Layer 11 of a small transformer language model trained on English Wikipedia (16 layers, counted from 0, width 128).
A neuron's activation on a vector x is SiLU(gate . x + bias) times (in . x + bias), where the dot is the dot product.
The model reads these tokens: "a" "-" "ā" "-" "rang" "i (" "2" "003" ")," " all" " wid" "ely" " regard" "ed as"

The vector x that enters this layer's MLP at each token. A number n stands for n times 0.041.
0 "a": -2 5 4 -1 30 25 12 7 14 -7 -6 10 26 2 47 -20 5 26 -5 1 -14 6 -2 2 11 -7 22 23 12 -10 -5 -14 -4 3 -7 16 4 22 6 -1 1 -15 -11 -9 -23 15 6 5 -4 -8 -11 24 38 -5 -20 2 3 -5 -6 2 16 -10 16 -1 8 0 -4 -10 17 42 14 9 -1 -27 1 -30 0 -6 -2 -8 -17 11 22 -18 -12 9 76 -16 -20 6 -16 39 0 7 3 -5 23 -6 41 12 -18 -12 -20 -10 4 16 26 22 -8 0 28 -1 -22 6 24 12 18 -12 -4 -28 6 11 -8 21 1 -31 11 -2
1 "-": -6 18 19 6 0 39 1 24 -3 -21 0 35 -8 -1 -17 14 0 38 -16 4 -6 -13 32 -17 0 4 4 15 27 -3 -25 5 26 1 1 -2 33 11 30 21 3 -17 -23 -18 42 19 -9 2 -16 -9 -12 12 38 -2 -12 18 -16 12 1 5 7 0 24 8 -33 -1 5 19 32 18 1 25 10 -19 -21 7 1 -18 -14 2 18 -27 20 -16 -1 8 28 -17 20 0 -18 7 13 10 -25 19 18 7 -14 21 -6 -21 -13 21 -14 -11 4 -7 0 -5 5 20 -24 -16 34 -33 10 -27 2 -24 -24 -30 -9 -2 23 0 36 -12
2 "ā": -41 5 5 14 23 11 -5 15 0 36 14 -19 29 7 0 -21 12 -1 6 1 -21 3 22 -7 -9 16 -7 16 11 27 -4 12 3 -34 1 5 -2 -9 20 -20 7 -26 4 -27 -4 -6 15 6 6 -7 -16 17 31 7 69 16 -11 -32 -8 6 11 -16 6 -29 10 -28 14 24 29 29 17 -3 34 -31 -52 28 11 -19 14 16 1 -8 11 -9 -9 13 29 -17 -2 -12 -31 11 -4 6 28 38 4 -17 -27 -16 25 -11 -11 36 2 -18 33 -17 9 6 18 15 -25 6 9 0 -12 -28 -25 1 -16 5 10 -17 9 -11 3 -14
3 "-": -17 0 7 24 -3 14 3 14 0 -33 12 34 -17 0 -20 24 -7 25 -11 14 -9 -20 36 -20 -2 20 9 7 18 26 -30 -4 32 2 0 -11 39 8 30 23 -8 -17 -12 -6 45 6 -4 2 -26 4 -4 -13 31 -3 -17 -7 -16 23 -17 3 13 15 11 12 -12 -4 -7 4 40 24 4 3 11 -18 -36 11 -11 -23 4 5 14 -33 1 8 0 11 25 -19 20 -2 -24 -4 27 9 -16 15 -14 9 -25 4 -1 -11 -23 13 -20 -25 -17 -9 2 4 19 9 -33 -30 30 -33 10 -31 -8 2 -19 -31 -14 8 14 12 22 -8
4 "rang": -4 9 -1 -1 7 17 -2 -6 -7 -13 -8 -6 30 18 -9 -14 0 -13 -18 -3 -40 -13 -4 -30 -1 12 0 -46 11 -3 -14 14 -13 11 3 -9 5 -19 13 13 7 5 7 -41 3 0 -4 21 -18 12 -24 9 36 11 22 29 -3 -36 13 -1 39 32 25 -28 5 7 -67 23 44 9 19 4 15 -2 -36 -12 -43 -8 16 -23 34 -6 12 -7 -5 -4 32 -10 -52 -17 -10 18 5 52 27 40 -4 23 -47 13 11 -21 2 37 -30 16 -3 -9 0 -16 17 -16 16 13 -6 5 -15 -38 5 8 -34 -15 -14 13 20 -61 8 15
5 "i (": 4 -15 34 0 3 33 -6 34 23 -43 3 47 3 60 -7 -32 31 -15 -4 11 -34 34 -16 -11 -13 -2 -12 14 20 42 -4 4 4 7 -27 -6 -15 9 0 3 4 0 42 4 21 11 -8 -7 3 1 4 4 31 14 42 17 -15 -13 -24 3 25 -25 2 -8 14 0 32 50 34 -5 12 -4 2 -27 -9 2 13 -24 13 3 -6 -26 4 15 -2 5 7 -16 -19 -1 -9 -5 18 13 1 40 12 10 -7 26 -5 -4 11 34 -11 -22 14 -3 -16 13 6 35 -41 -28 14 -32 2 -24 -7 -30 -13 -7 19 -27 3 -28 -29 4
6 "2": -28 0 30 -4 -18 40 -25 21 6 4 -17 14 23 8 22 -9 9 15 -1 7 -2 6 -28 -30 26 -6 -2 10 -4 -19 -4 15 16 -45 -9 -6 -21 15 -7 35 24 14 43 15 2 13 -2 24 -1 -13 0 47 21 7 35 -11 -5 16 -13 -2 10 -12 9 -11 -14 4 5 -6 24 -14 -16 6 20 -2 -8 -10 0 -38 -14 -19 5 5 19 1 -8 -3 5 -21 -17 -2 -12 9 -5 -6 -7 29 15 23 -24 0 -10 -4 -1 16 -35 -24 1 -1 12 7 71 20 -40 5 -1 19 -14 6 19 -7 -4 -16 -19 14 30 -3 2 0
7 "003": -23 -9 43 -10 49 34 -23 13 28 -4 -8 0 5 2 8 -3 10 30 7 4 4 19 26 10 4 -17 -22 -11 -17 7 -8 11 -2 0 2 -5 -17 -2 -7 12 23 0 -9 3 0 -11 -25 11 -18 -1 -22 20 25 10 -1 -4 -3 2 11 -4 9 15 11 12 -1 20 -3 1 22 8 -5 -5 -4 -14 8 -2 1 -43 -29 -16 3 -4 26 39 -9 -24 17 -18 5 -14 10 15 19 -5 2 -8 -15 27 -7 -8 -32 22 -10 20 -36 -17 -16 8 4 38 51 19 -45 -9 -12 7 -1 22 39 -18 -8 17 -32 39 23 8 -47 29
8 "),": -12 11 11 -4 93 18 5 10 -2 -10 -31 -15 8 4 -32 -9 -1 11 -14 -17 -10 22 -9 5 43 10 15 36 11 -2 -6 15 6 39 7 -27 13 0 9 -4 17 18 -25 -24 -5 12 -20 7 -2 16 -2 27 37 19 12 19 5 10 8 0 -7 -1 10 23 33 -12 -5 2 32 -22 -12 -12 8 1 16 -15 -7 -13 14 -8 -32 -5 12 -1 15 15 45 -15 -30 -19 20 6 12 -7 0 1 -6 -39 17 8 -22 -14 -25 22 -17 -6 -8 24 -4 2 32 42 -13 -27 -3 -2 13 1 6 -32 -15 35 -13 -10 -1 -19 10 -3
9 " all": -6 -18 -30 -31 42 6 -6 -10 -15 57 -40 -8 20 23 9 -8 6 -15 3 -19 -32 2 11 49 63 -41 28 25 11 -27 -8 12 6 41 -7 -35 -31 14 2 -3 -25 7 -23 -9 5 -5 -22 -1 2 -20 -11 36 41 10 7 6 11 13 -18 5 -9 1 14 -16 0 9 -31 -5 4 13 -16 -8 30 15 13 17 -45 -2 -10 10 32 8 29 -18 21 -14 34 -3 -34 -12 -2 -30 -26 44 0 -7 -1 -34 -7 -14 9 10 -44 12 -31 -16 4 3 -2 -15 -3 32 -11 -22 18 5 14 -25 -8 -19 -16 -14 -5 6 0 -16 22 -12
10 " wid": -26 -23 13 -13 15 38 23 -60 -30 -23 -5 -8 12 27 3 -16 1 12 14 -51 -39 -34 30 40 -2 18 5 5 26 41 -11 13 -6 -15 -1 10 -33 -29 -4 -28 -39 3 -1 17 -14 0 -11 -20 -28 -37 -3 42 29 -1 25 -1 -19 16 15 3 15 20 -13 -7 30 27 -63 -38 26 -2 8 -27 -24 -11 -4 12 -55 3 -3 -1 78 23 11 -23 2 -14 -13 -2 21 -12 -17 -18 -13 37 -4 15 8 11 -71 6 14 -17 -7 31 -13 -3 2 19 34 15 18 -39 2 29 16 21 15 -42 10 -23 -10 -21 22 16 26 -69 -19 -23
11 "ely": 13 -3 8 -23 60 -23 -7 -18 12 30 -1 -12 -3 31 17 -29 -13 -21 18 -31 -27 0 -2 24 90 -11 -34 25 42 19 4 -12 3 21 6 8 -13 17 18 20 -38 -26 12 -33 -48 17 -2 -28 15 -32 -3 -14 32 7 5 -2 7 20 -28 -5 8 -4 14 23 -15 -4 13 21 6 8 -17 -14 -18 -14 31 4 -35 5 6 7 13 2 32 0 7 7 32 -6 -19 4 8 6 -3 41 -1 18 -25 -41 25 -7 11 15 -37 43 -6 6 0 -17 -15 -14 3 -5 -5 12 -25 -39 -9 -50 -7 0 -24 13 17 -2 8 -12 2 40
12 " regard": -11 -13 3 -54 12 49 2 -18 -11 -1 45 3 17 13 0 -19 -34 31 32 -28 2 -14 9 47 19 -14 -8 -21 -2 4 8 -17 -29 -34 -9 21 -18 3 -3 -22 -30 -11 46 20 -34 -11 -5 9 -34 -6 -17 22 33 -11 8 29 -4 -32 2 4 26 -14 -23 -10 30 3 -4 -3 -15 -22 -35 16 -39 -12 15 -29 -50 20 -76 17 6 -9 13 16 8 -13 -1 -6 -18 9 6 -7 8 57 -8 28 8 -16 -15 28 -29 -12 -32 -15 30 -27 -4 10 -35 16 18 -3 -8 21 23 -46 1 -24 -4 16 -11 8 -18 11 -8 -40 -32 7
13 "ed as": -11 -5 13 -26 80 5 14 -14 17 25 -2 -15 15 7 20 -1 -26 8 -16 3 30 -6 3 13 66 7 -21 9 12 12 -9 -4 -4 12 4 -8 -16 7 0 3 -3 0 13 -13 -11 32 14 -6 -9 -8 -13 11 41 0 20 4 -17 -39 -11 7 17 -2 -12 24 1 -4 6 1 9 25 20 -40 -19 -19 35 -7 13 5 -33 24 23 -41 12 -23 13 7 41 -6 0 -13 -22 -3 13 -6 -25 5 0 -6 21 12 -11 4 -14 11 43 -34 33 23 -6 23 45 -2 -25 13 23 -5 24 -33 -23 -19 -16 18 -3 -26 3 -19 11 19

Each question shows the input weights of one neuron of the MLP. A number n stands for n times 0.0083.

n187 gate (bias -0.249): 9 19 -24 13 -54 -13 20 -1 17 -2 1 10 17 -53 21 -15 18 -19 -27 5 36 3 -27 -21 -29 -3 -15 44 -27 13 4 -10 28 -33 -4 11 10 -24 -3 1 -3 -21 -13 -24 1 29 -25 27 18 33 25 18 -47 -9 -10 -45 4 11 7 18 -9 31 37 9 -50 14 32 -3 -22 0 12 -40 28 70 40 4 40 -17 -1 9 -5 25 -1 -26 -13 36 -68 17 -20 42 6 14 2 8 -35 17 6 -8 -11 1 -14 30 26 12 9 -18 24 3 24 10 -1 27 21 12 5 -24 15 -5 3 -31 7 10 27 -25 -11 9 14 -46
n187 in (bias 0.138): -25 33 14 -9 33 34 -9 -11 19 33 7 -36 1 -5 -22 1 6 -24 2 19 23 6 -2 19 -21 -12 -42 -14 52 -13 1 22 -22 12 30 4 -7 38 20 7 5 -2 -13 17 20 -23 15 3 -2 32 22 33 -16 56 -3 4 18 1 34 -28 -1 46 21 -20 4 42 -28 -1 -16 7 17 37 -8 3 -1 15 -21 -15 -6 -33 44 10 22 20 17 0 23 -10 8 11 33 12 11 4 23 -29 -2 16 16 -9 -15 -6 53 22 -11 1 12 -47 44 -19 -24 -6 -5 -5 13 7 -8 0 -3 4 -15 -82 -4 20 -51 -21 -19 -16
It fires most on token 5 "i ("

n27 gate (bias -0.282): 0 25 10 -18 -2 -14 1 8 21 20 -68 -20 -12 10 1 -24 26 4 -2 -16 48 -3 -31 -3 12 14 -16 -39 12 -23 -11 19 15 -28 1 -13 -24 46 -12 -6 -13 28 -3 -46 -18 -35 -21 34 31 -9 34 -15 -22 32 5 -15 32 17 19 -5 -4 7 -10 25 -28 6 28 32 1 -21 38 -57 12 39 26 18 6 -12 14 7 27 7 -10 -33 7 61 -15 18 -17 -3 15 16 -5 1 -11 9 16 0 2 8 27 -3 28 29 11 -3 14 6 16 -49 26 -1 7 12 -22 -3 7 28 -1 -16 8 -47 48 3 -33 28 14 3
n27 in (bias 0.037): 36 -11 -21 11 9 -14 -4 -9 9 2 3 45 -14 -15 -13 21 44 -19 7 -2 15 -29 0 -12 2 27 4 -18 -32 28 1 14 -47 37 -26 15 -6 -15 13 21 -21 24 -13 -24 -51 -5 12 27 -16 24 2 -30 11 22 7 51 -1 -1 -19 3 -21 -8 15 -17 -34 12 56 -34 -6 -29 -37 -6 9 -2 10 -19 -12 -19 -3 -31 -10 43 -1 21 26 1 17 -8 -6 9 4 25 12 -3 -55 -30 -4 31 1 29 11 46 -38 12 27 -8 -19 24 -7 -10 -13 1 -20 7 -9 -55 -47 -9 11 8 9 -14 46 5 21 0 -9 4
It fires most on token 11 "ely"

n249 gate (bias -0.203): 22 15 10 64 -38 8 8 19 -29 -10 -5 1 17 15 29 43 -11 28 21 -18 6 -11 -51 3 -10 -3 26 15 27 3 11 17 9 -7 14 41 4 20 -14 -27 -28 0 7 -5 23 1 -13 -14 23 6 40 17 -17 -10 -2 -8 -6 32 7 12 1 30 22 -13 -33 -8 16 11 14 34 33 15 -1 -1 -8 -7 -7 21 -27 -19 1 1 -33 20 16 -9 -22 9 -4 -35 13 14 -7 -53 -47 -11 -20 -6 53 32 -7 -7 7 -13 49 12 -21 8 16 -12 -14 -5 5 12 8 -23 24 -1 1 -10 36 7 41 -66 1 14 5 3
n249 in (bias 0.153): -4 -14 -1 17 -4 -28 -34 -21 17 41 4 0 -40 -46 -5 -1 31 -4 8 -4 -16 26 15 -10 -16 16 27 -31 -33 -28 18 -37 -9 -28 -1 -3 23 -13 11 27 34 -19 -35 3 -18 -3 -33 21 -15 -13 -8 -31 8 -17 25 17 -14 -3 -3 -21 0 21 -31 13 7 14 -12 6 -26 -10 -16 -1 6 6 -10 41 34 -20 28 8 -1 -19 -2 17 -13 23 7 -6 46 37 -16 -22 -3 11 46 11 34 28 -23 -38 13 16 14 11 -10 12 -27 -11 -22 -54 17 3 15 1 23 28 -17 16 -28 16 -41 11 17 15 14 1 13 19
Its two highest activations, in order, are on tokens 13 "ed as", 5 "i ("

n138 gate (bias -0.154): 18 0 9 -47 -32 6 3 28 -6 19 3 4 -22 3 8 25 -27 10 -25 16 13 -10 -37 11 -35 -18 4 10 1 -35 -15 1 9 -8 -2 -43 1 25 -1 50 26 17 -16 -31 1 -36 8 8 -4 -20 -19 12 -32 4 -20 -15 -6 -4 3 -1 27 -14 -14 -18 -30 -46 16 14 1 20 -12 34 -44 15 9 -39 -17 -19 3 24 15 -10 19 12 -6 -7 -12 -5 -13 -7 11 -4 9 -46 -26 -3 2 -20 -5 34 50 -20 -9 0 11 -25 -6 25 -50 25 -13 -15 -5 -28 -19 13 21 27 -20 7 -6 -35 56 22 19 -4 -23 6
n138 in (bias -0.117): 18 -7 -10 9 -5 34 11 13 22 -25 -3 -26 -21 -5 -7 57 -15 -21 8 -30 -35 35 22 4 -27 28 10 -25 31 -14 -18 -45 -42 -53 40 -5 35 -11 -11 -19 -3 12 -20 -6 7 -17 -12 -28 9 -42 3 -22 -6 9 -1 26 6 27 26 -30 -29 9 54 -2 -32 -2 -1 12 3 28 27 1 -25 -17 -23 -7 -5 -11 26 -11 6 6 54 -29 9 -9 -15 -6 -26 -10 -4 7 18 -11 13 23 32 -12 -4 3 -30 4 47 33 8 0 -7 -22 11 -18 -19 7 -41 -1 -37 -11 15 -11 17 -6 -8 6 -15 -13 -12 -16 -48 25
It fires most on token 1 "-"

n141 gate (bias -0.049): 17 -2 20 10 -19 22 13 5 17 25 -3 -4 -24 -28 32 13 -11 15 -12 -4 -24 -9 -29 -28 -27 -5 -3 8 -14 15 -14 21 23 24 -49 -16 -35 26 19 -22 11 -52 -37 -29 -21 -23 0 22 26 14 7 24 -6 -10 6 0 -11 -1 12 13 18 0 24 1 -39 23 22 8 -16 -2 -20 9 26 25 30 -2 -2 -4 -18 -25 12 0 -5 -14 4 13 -27 26 -4 6 -5 -21 5 -11 -49 -10 20 -11 37 -4 52 13 -6 1 23 -22 -9 -1 20 37 -11 26 -4 -13 -18 17 -17 13 -11 -10 -18 -1 -9 -4 10 11 2 3
n141 in (bias 0.093): 29 16 8 -8 5 -9 -1 34 15 3 4 25 6 28 10 -24 -33 3 -15 22 17 -42 7 -13 18 12 -34 8 -30 26 -11 34 -15 46 -19 -30 -4 5 -16 -7 -35 -13 3 3 -19 -20 -22 -22 -17 4 25 -1 -4 13 -14 -31 2 24 -15 18 11 28 -4 32 6 15 32 -23 -2 29 -18 9 3 -11 30 -20 -17 -26 28 21 5 16 29 2 14 -27 -11 6 -18 -24 -11 34 6 -10 -53 11 -30 -9 39 17 -19 65 -20 5 5 -11 -5 -1 -1 -1 4 -3 -23 19 -44 29 -28 30 3 -23 -18 -3 -11 -29 -15 17 3 -10
It fires most on token 2 "ā"

n102 gate (bias -0.247): -2 -16 10 22 -66 1 3 33 -20 -41 -24 -25 -12 12 -23 2 30 14 86 25 27 -7 -32 -1 -11 -2 12 23 10 -3 5 15 3 -21 2 15 4 26 15 -3 12 1 -44 43 15 -5 17 -14 -4 -11 34 5 -26 -22 -11 8 12 -14 -37 6 24 9 14 -13 -18 -21 -8 -3 11 -50 -9 5 11 30 22 8 33 19 -5 -3 -9 6 -15 19 13 21 -26 15 -31 20 -9 -9 -45 -15 7 10 45 -44 -5 12 3 2 7 6 14 5 -13 -18 18 37 -9 -25 3 38 -10 -2 -9 36 -22 57 19 -9 4 -20 -9 6 -30 -11
n102 in (bias 0.127): 41 -8 -18 1 -4 4 -10 9 -4 15 -27 56 -25 29 -5 -33 32 39 28 -29 2 -57 -27 -20 8 7 38 0 42 -20 24 -8 0 -40 -43 8 41 2 5 19 10 -15 -12 9 -19 -29 -21 16 -35 7 19 -11 -18 9 27 9 -30 31 -11 6 -1 59 -32 21 -36 25 7 -5 -28 -15 -21 62 2 34 19 2 8 -21 11 -3 14 53 -4 -3 -47 -25 -12 -23 -46 26 3 -39 -13 3 -6 -5 -35 -19 -11 -4 4 8 25 -38 -5 24 42 30 19 7 -9 34 42 -7 26 11 2 75 14 -9 -3 23 20 -6 -16 14 -3 6
It fires most on token 2 "ā"

n131 gate (bias -0.354): -9 -29 0 0 -7 -20 1 -2 -4 29 19 -9 9 -27 5 -5 -9 -4 14 -1 20 16 -15 11 -8 0 46 5 -6 -8 5 3 4 -26 24 -4 21 26 3 38 -4 -36 -19 -14 26 0 -19 6 43 -26 -7 -7 -8 4 -64 -25 17 -4 -4 -51 73 7 1 -9 1 -6 -32 -9 13 4 62 -11 -19 -4 8 19 21 20 38 -20 7 21 -39 -42 -32 33 -24 10 11 -31 -4 -8 -2 10 -17 -12 34 36 -23 -11 -8 10 -5 -33 18 54 -58 35 -25 -4 3 4 -59 -35 21 27 36 -6 8 -21 13 -4 5 -16 28 0 -35 -12
n131 in (bias -0.102): 1 -42 -9 20 -21 -15 -3 3 -43 -6 -18 37 -9 -46 17 6 10 -14 0 19 26 -24 -5 -22 -23 8 28 -31 -3 21 13 47 45 16 -3 -72 5 -15 11 14 17 0 -35 -38 -37 2 9 18 -23 -18 -7 -15 -8 -14 -20 -37 -8 26 -20 -10 1 -3 35 7 -16 13 -38 48 -7 4 -15 -32 -14 -17 -7 34 19 -10 -7 5 -25 -5 0 18 -24 -14 -8 16 19 5 -2 6 0 -8 13 8 -5 31 -4 -5 40 21 -9 -2 1 -11 27 1 -8 3 -27 35 16 -21 -19 -6 -44 -19 -12 -26 21 -6 27 22 -3 -44 -4 -28
It fires most on token 13 "ed as"

n251 gate (bias -0.254): 8 13 24 -19 -33 -9 49 8 -19 -13 -37 16 1 -13 -1 -13 33 21 -14 -6 26 -18 -9 13 -21 -11 24 -13 -4 15 -27 -8 11 12 -14 24 -7 6 -10 43 -28 39 12 -8 -14 6 33 5 -6 -6 27 9 -40 9 4 -32 41 -11 -35 -21 -12 -5 7 -1 0 5 1 28 15 24 19 49 1 8 5 28 6 -20 36 20 -1 17 -7 11 9 4 -24 17 3 0 21 -8 8 -18 -43 23 -6 -1 -41 51 -10 31 13 11 6 -9 19 -13 -8 -43 30 -15 20 -10 20 -12 2 32 15 3 2 -43 51 -10 17 -9 -14 -13
n251 in (bias -0.104): 9 -8 -4 0 15 -21 30 5 -51 -13 12 -5 12 -29 -37 14 -10 15 33 28 8 1 13 -26 19 -28 -4 37 12 7 -6 33 -10 -15 23 16 -7 16 -25 7 -32 19 -17 19 27 -44 -15 -13 -25 -31 -9 4 13 4 35 -20 14 -2 -18 11 -25 -12 21 8 28 -11 19 24 -22 -23 3 31 -36 22 16 -16 34 0 -14 -18 4 31 23 2 25 -3 7 -9 -8 -17 50 12 -10 -1 -28 3 9 -3 -2 10 -38 29 33 43 -1 -14 -27 18 -27 -37 14 -42 -15 -16 4 -11 -37 7 -49 12 -23 -19 14 -3 -17 19 -9 -1
Its three highest activations, in order, are on tokens 4 "rang", 0 "a", 2 "ā"

n243 gate (bias -0.240): -18 22 -5 21 14 2 18 -10 47 1 -17 2 -20 -4 26 -23 20 11 -35 -13 -8 19 4 -12 -3 -2 -35 -32 -18 -23 -2 -26 -11 -1 13 -10 0 -4 32 -1 1 8 -7 -6 6 -37 -1 1 39 28 54 -3 -34 29 7 19 21 -21 -9 -24 10 -13 14 7 -6 9 -20 -3 -16 7 15 -11 -15 37 35 13 9 1 1 5 1 -26 23 -9 15 38 -26 29 9 -10 7 -4 32 -16 15 22 9 -21 16 -39 11 14 -15 -29 2 27 20 -7 9 15 -23 29 -1 1 31 -1 -11 27 31 -3 -25 42 -24 28 2 -40 25 2
n243 in (bias 0.067): 11 1 -21 6 0 15 -37 4 19 32 37 -22 0 -3 3 -10 -6 -26 37 -7 29 4 -30 -19 12 -11 13 10 -5 25 1 -17 11 2 -38 -18 19 -3 6 -8 -16 -14 20 6 32 -8 29 -16 -12 2 2 -63 5 -51 -26 11 -10 -11 -42 -3 -19 -37 -45 -1 7 -18 -6 22 14 -9 31 -41 23 -19 -17 4 1 3 -6 1 -10 -2 -16 9 -2 26 32 -4 22 -27 -41 30 9 -5 24 -35 20 -13 6 14 -15 21 -19 5 8 -4 27 19 -1 -21 -18 1 32 25 -11 9 -37 -11 -32 -27 14 22 13 -22 -9 -6 24 13
On which token does it fire most, and how strongly? 6 "2", at about 0.68

n92 gate (bias -0.299): -1 5 -18 -12 -42 -13 29 17 -11 -9 -23 -3 -26 -6 17 -2 56 12 -14 5 35 -5 21 -49 -27 -4 11 4 23 10 -41 -52 22 10 -15 -16 -9 12 49 -13 18 -7 -30 9 -30 -16 -23 -5 -1 -10 3 33 -4 -7 15 -30 7 50 -12 19 16 -9 23 27 11 -12 42 -19 -25 -3 16 12 -3 52 7 10 18 26 44 -2 0 -14 -13 12 -9 28 -27 17 -20 20 -32 19 -8 16 -5 6 -14 -24 8 -42 26 -46 10 -37 13 27 32 11 7 32 7 -5 -27 23 26 5 -32 32 25 13 -4 16 10 -11 11 44 -25 -31
n92 in (bias -0.156): -2 1 15 8 3 -56 56 -14 -20 45 26 -45 16 -2 -2 -12 -8 41 -10 -6 12 -15 3 12 21 -6 11 6 10 -28 -19 -25 -27 -26 6 37 11 6 -1 -58 29 21 -14 -27 -45 5 -44 12 -3 33 -24 2 -11 41 16 64 20 12 4 -8 -9 8 -4 -10 -1 -33 27 -17 -15 -20 -14 1 -5 -7 12 -21 -23 53 14 21 -36 -10 1 -40 -25 -26 -2 27 2 15 8 -14 44 1 27 -15 10 -10 -23 6 3 -18 -16 -11 -1 38 28 27 26 -31 -31 -17 -12 -25 28 -6 -35 -40 22 -11 -4 24 3 4 19 4 -6 11
It fires most on token 5 "i ("

n84 gate (bias -0.187): 23 41 36 -12 -10 -27 -5 -12 46 10 -19 -1 16 21 5 26 -6 19 11 21 1 27 10 -13 -19 -6 7 13 -23 -7 26 -17 -8 -3 54 18 0 -1 38 9 31 -22 -8 -4 3 7 -25 38 44 -1 29 8 -8 -10 -38 -18 -20 -21 21 -11 10 19 -25 -9 -9 33 -11 17 15 6 20 -12 -4 -2 -11 -11 5 6 -11 -10 2 3 16 -20 -32 -16 -15 8 -2 17 -31 -26 -27 -20 -11 -8 -4 21 28 -16 -14 -38 19 -15 40 54 7 44 -20 -20 -5 -1 1 -9 -10 7 -9 -7 12 -21 -18 -18 26 -15 0 1 -46 -31
n84 in (bias 0.035): 23 2 13 5 28 14 26 4 41 13 -17 18 -41 9 40 -34 -17 -8 33 -19 -1 -2 -6 -53 12 -66 20 14 4 -25 -1 11 -19 -7 -10 4 1 9 -33 11 -3 -2 12 -40 -7 -17 6 -7 17 24 13 6 15 -23 30 30 10 18 -47 8 -15 -12 -35 -4 1 5 22 2 40 6 14 -3 35 12 -4 6 -23 8 9 -21 9 -5 4 -28 -26 19 16 -15 0 -7 32 2 -20 8 -4 9 -23 20 23 19 22 1 31 9 -23 -14 -15 6 35 3 -23 -6 20 14 -9 6 16 25 21 41 -14 40 2 17 15 -26 10 9
Its two highest activations, in order, are on tokens 0 "a", 3 "-"

n15 gate (bias -0.292): -29 -44 9 29 17 -26 -23 10 19 25 29 -30 -9 19 16 2 -26 28 -9 7 21 10 -29 -26 -1 8 13 14 -15 -17 -9 26 -11 14 20 16 -14 -11 -2 7 -21 -19 -35 59 29 -31 -29 -10 -16 -29 2 4 -24 -2 -49 14 38 -6 27 -94 44 -20 10 -7 29 -16 -2 4 0 38 23 -27 -15 20 22 -12 -24 3 3 14 -6 2 -14 -1 24 -18 -1 12 -11 -16 4 11 36 4 4 -16 17 -14 7 12 5 -47 -36 5 5 29 -19 -2 -8 35 0 -33 -39 23 22 19 25 42 -21 -48 23 -18 -5 22 31 20 -64 21
n15 in (bias -0.055): -4 40 7 -8 1 -7 -5 21 35 -11 -3 36 -26 -16 -13 -25 7 18 -52 -41 -16 -3 -5 24 1 2 5 -20 -9 12 -3 -42 31 59 30 -8 -2 -36 5 14 15 -34 -1 -22 -20 29 -38 6 -31 19 38 19 -5 31 -3 -13 9 24 29 2 -2 -7 10 35 26 23 0 52 23 -10 -12 11 10 -28 33 -37 1 2 -10 -14 -13 -38 -32 12 1 -8 -2 2 25 0 -25 -7 24 -47 30 -27 29 20 51 -24 -17 -66 -25 2 -11 10 5 -1 -24 -8 32 18 4 -10 7 5 -24 9 -3 -2 -25 -21 9 28 15 -14 -18 10
Its two highest activations, in order, are on tokens 7 "003", 0 "a"

n172 gate (bias -0.197): -1 21 26 1 -20 11 21 -40 -12 13 -23 -28 7 -20 11 40 62 14 30 49 28 -5 10 10 -37 -14 15 -2 -2 13 0 -17 1 4 -11 -4 -25 -6 15 -52 8 3 -33 12 -30 44 -20 21 6 -14 31 -8 -29 -7 -8 -15 0 28 -4 28 28 -8 54 -14 -26 -7 -29 12 -16 49 6 -3 21 47 38 17 4 44 12 -2 -34 46 -32 0 25 4 -58 51 1 -13 11 6 19 -4 12 -14 18 -51 -8 -3 38 4 17 -38 11 -10 -2 11 13 -19 -3 11 9 -6 -33 19 12 -6 4 -1 -8 4 21 -15 0 -33 5 -24
n172 in (bias -0.094): -11 18 -17 11 -9 -8 6 -10 -3 -11 -7 10 -28 -31 -24 -19 -23 -7 18 8 -14 -1 33 -34 -17 1 4 21 -8 -21 40 7 14 9 3 44 30 -20 -4 36 31 -26 -27 8 28 -19 17 -38 -5 2 -30 -17 -1 22 -14 12 -4 -32 -3 -3 7 23 -39 -3 29 9 -9 12 1 -22 -16 -31 -28 -39 -19 -54 -24 -8 28 -14 29 -50 -7 -6 -2 26 17 -4 -6 -8 12 -8 11 -3 21 3 -50 53 -30 0 -15 -25 -9 -8 40 -30 4 -10 8 -19 -36 -29 43 -19 35 6 -17 17 3 3 -20 1 -15 20 26 6 8 -1
It fires most on token 9 " all"

n174 gate (bias -0.349): 17 26 36 -7 -4 -28 -18 24 -15 39 -19 -15 -5 0 24 8 -20 8 6 -20 7 -1 -15 4 -34 -10 -14 -1 32 -26 19 -4 -5 -27 0 18 21 -25 28 -43 -19 21 -33 31 -3 7 -13 24 -1 -17 -7 15 -23 54 9 -19 23 31 -26 -10 1 -26 5 -32 -31 -37 24 -18 -18 -10 5 -13 13 67 14 -23 -50 -10 -24 -23 -3 3 -24 36 -26 7 -20 5 -12 -3 13 -1 38 7 -9 6 -8 9 11 -4 34 13 3 -9 -12 28 1 12 -24 26 26 -25 39 -20 17 -1 -17 -13 -28 -2 -5 44 34 28 -25 -18 -23 11
n174 in (bias 0.004): 8 36 -6 14 -9 0 -18 60 -29 2 2 -16 -43 -35 22 20 -4 -4 45 0 14 9 -26 -33 5 9 13 -4 33 -1 -19 -15 21 1 33 -29 26 0 8 12 28 20 19 33 -13 -52 -28 -35 32 -16 18 -27 2 -52 -8 14 -25 10 -36 -14 16 10 -39 16 4 -25 -17 -1 -17 -21 -1 19 -34 -20 -25 -2 -6 -2 -16 -21 42 -1 -37 23 25 26 16 -8 8 -5 -17 18 -8 -24 -11 -17 13 8 -8 23 -24 -13 26 1 -10 -27 14 9 -36 23 -5 -14 -40 -53 -10 -17 -9 -5 -35 25 44 -11 41 -26 -1 -32 -1 19
Its three highest activations, in order, are on tokens 9 " all", 10 " wid", 4 "rang"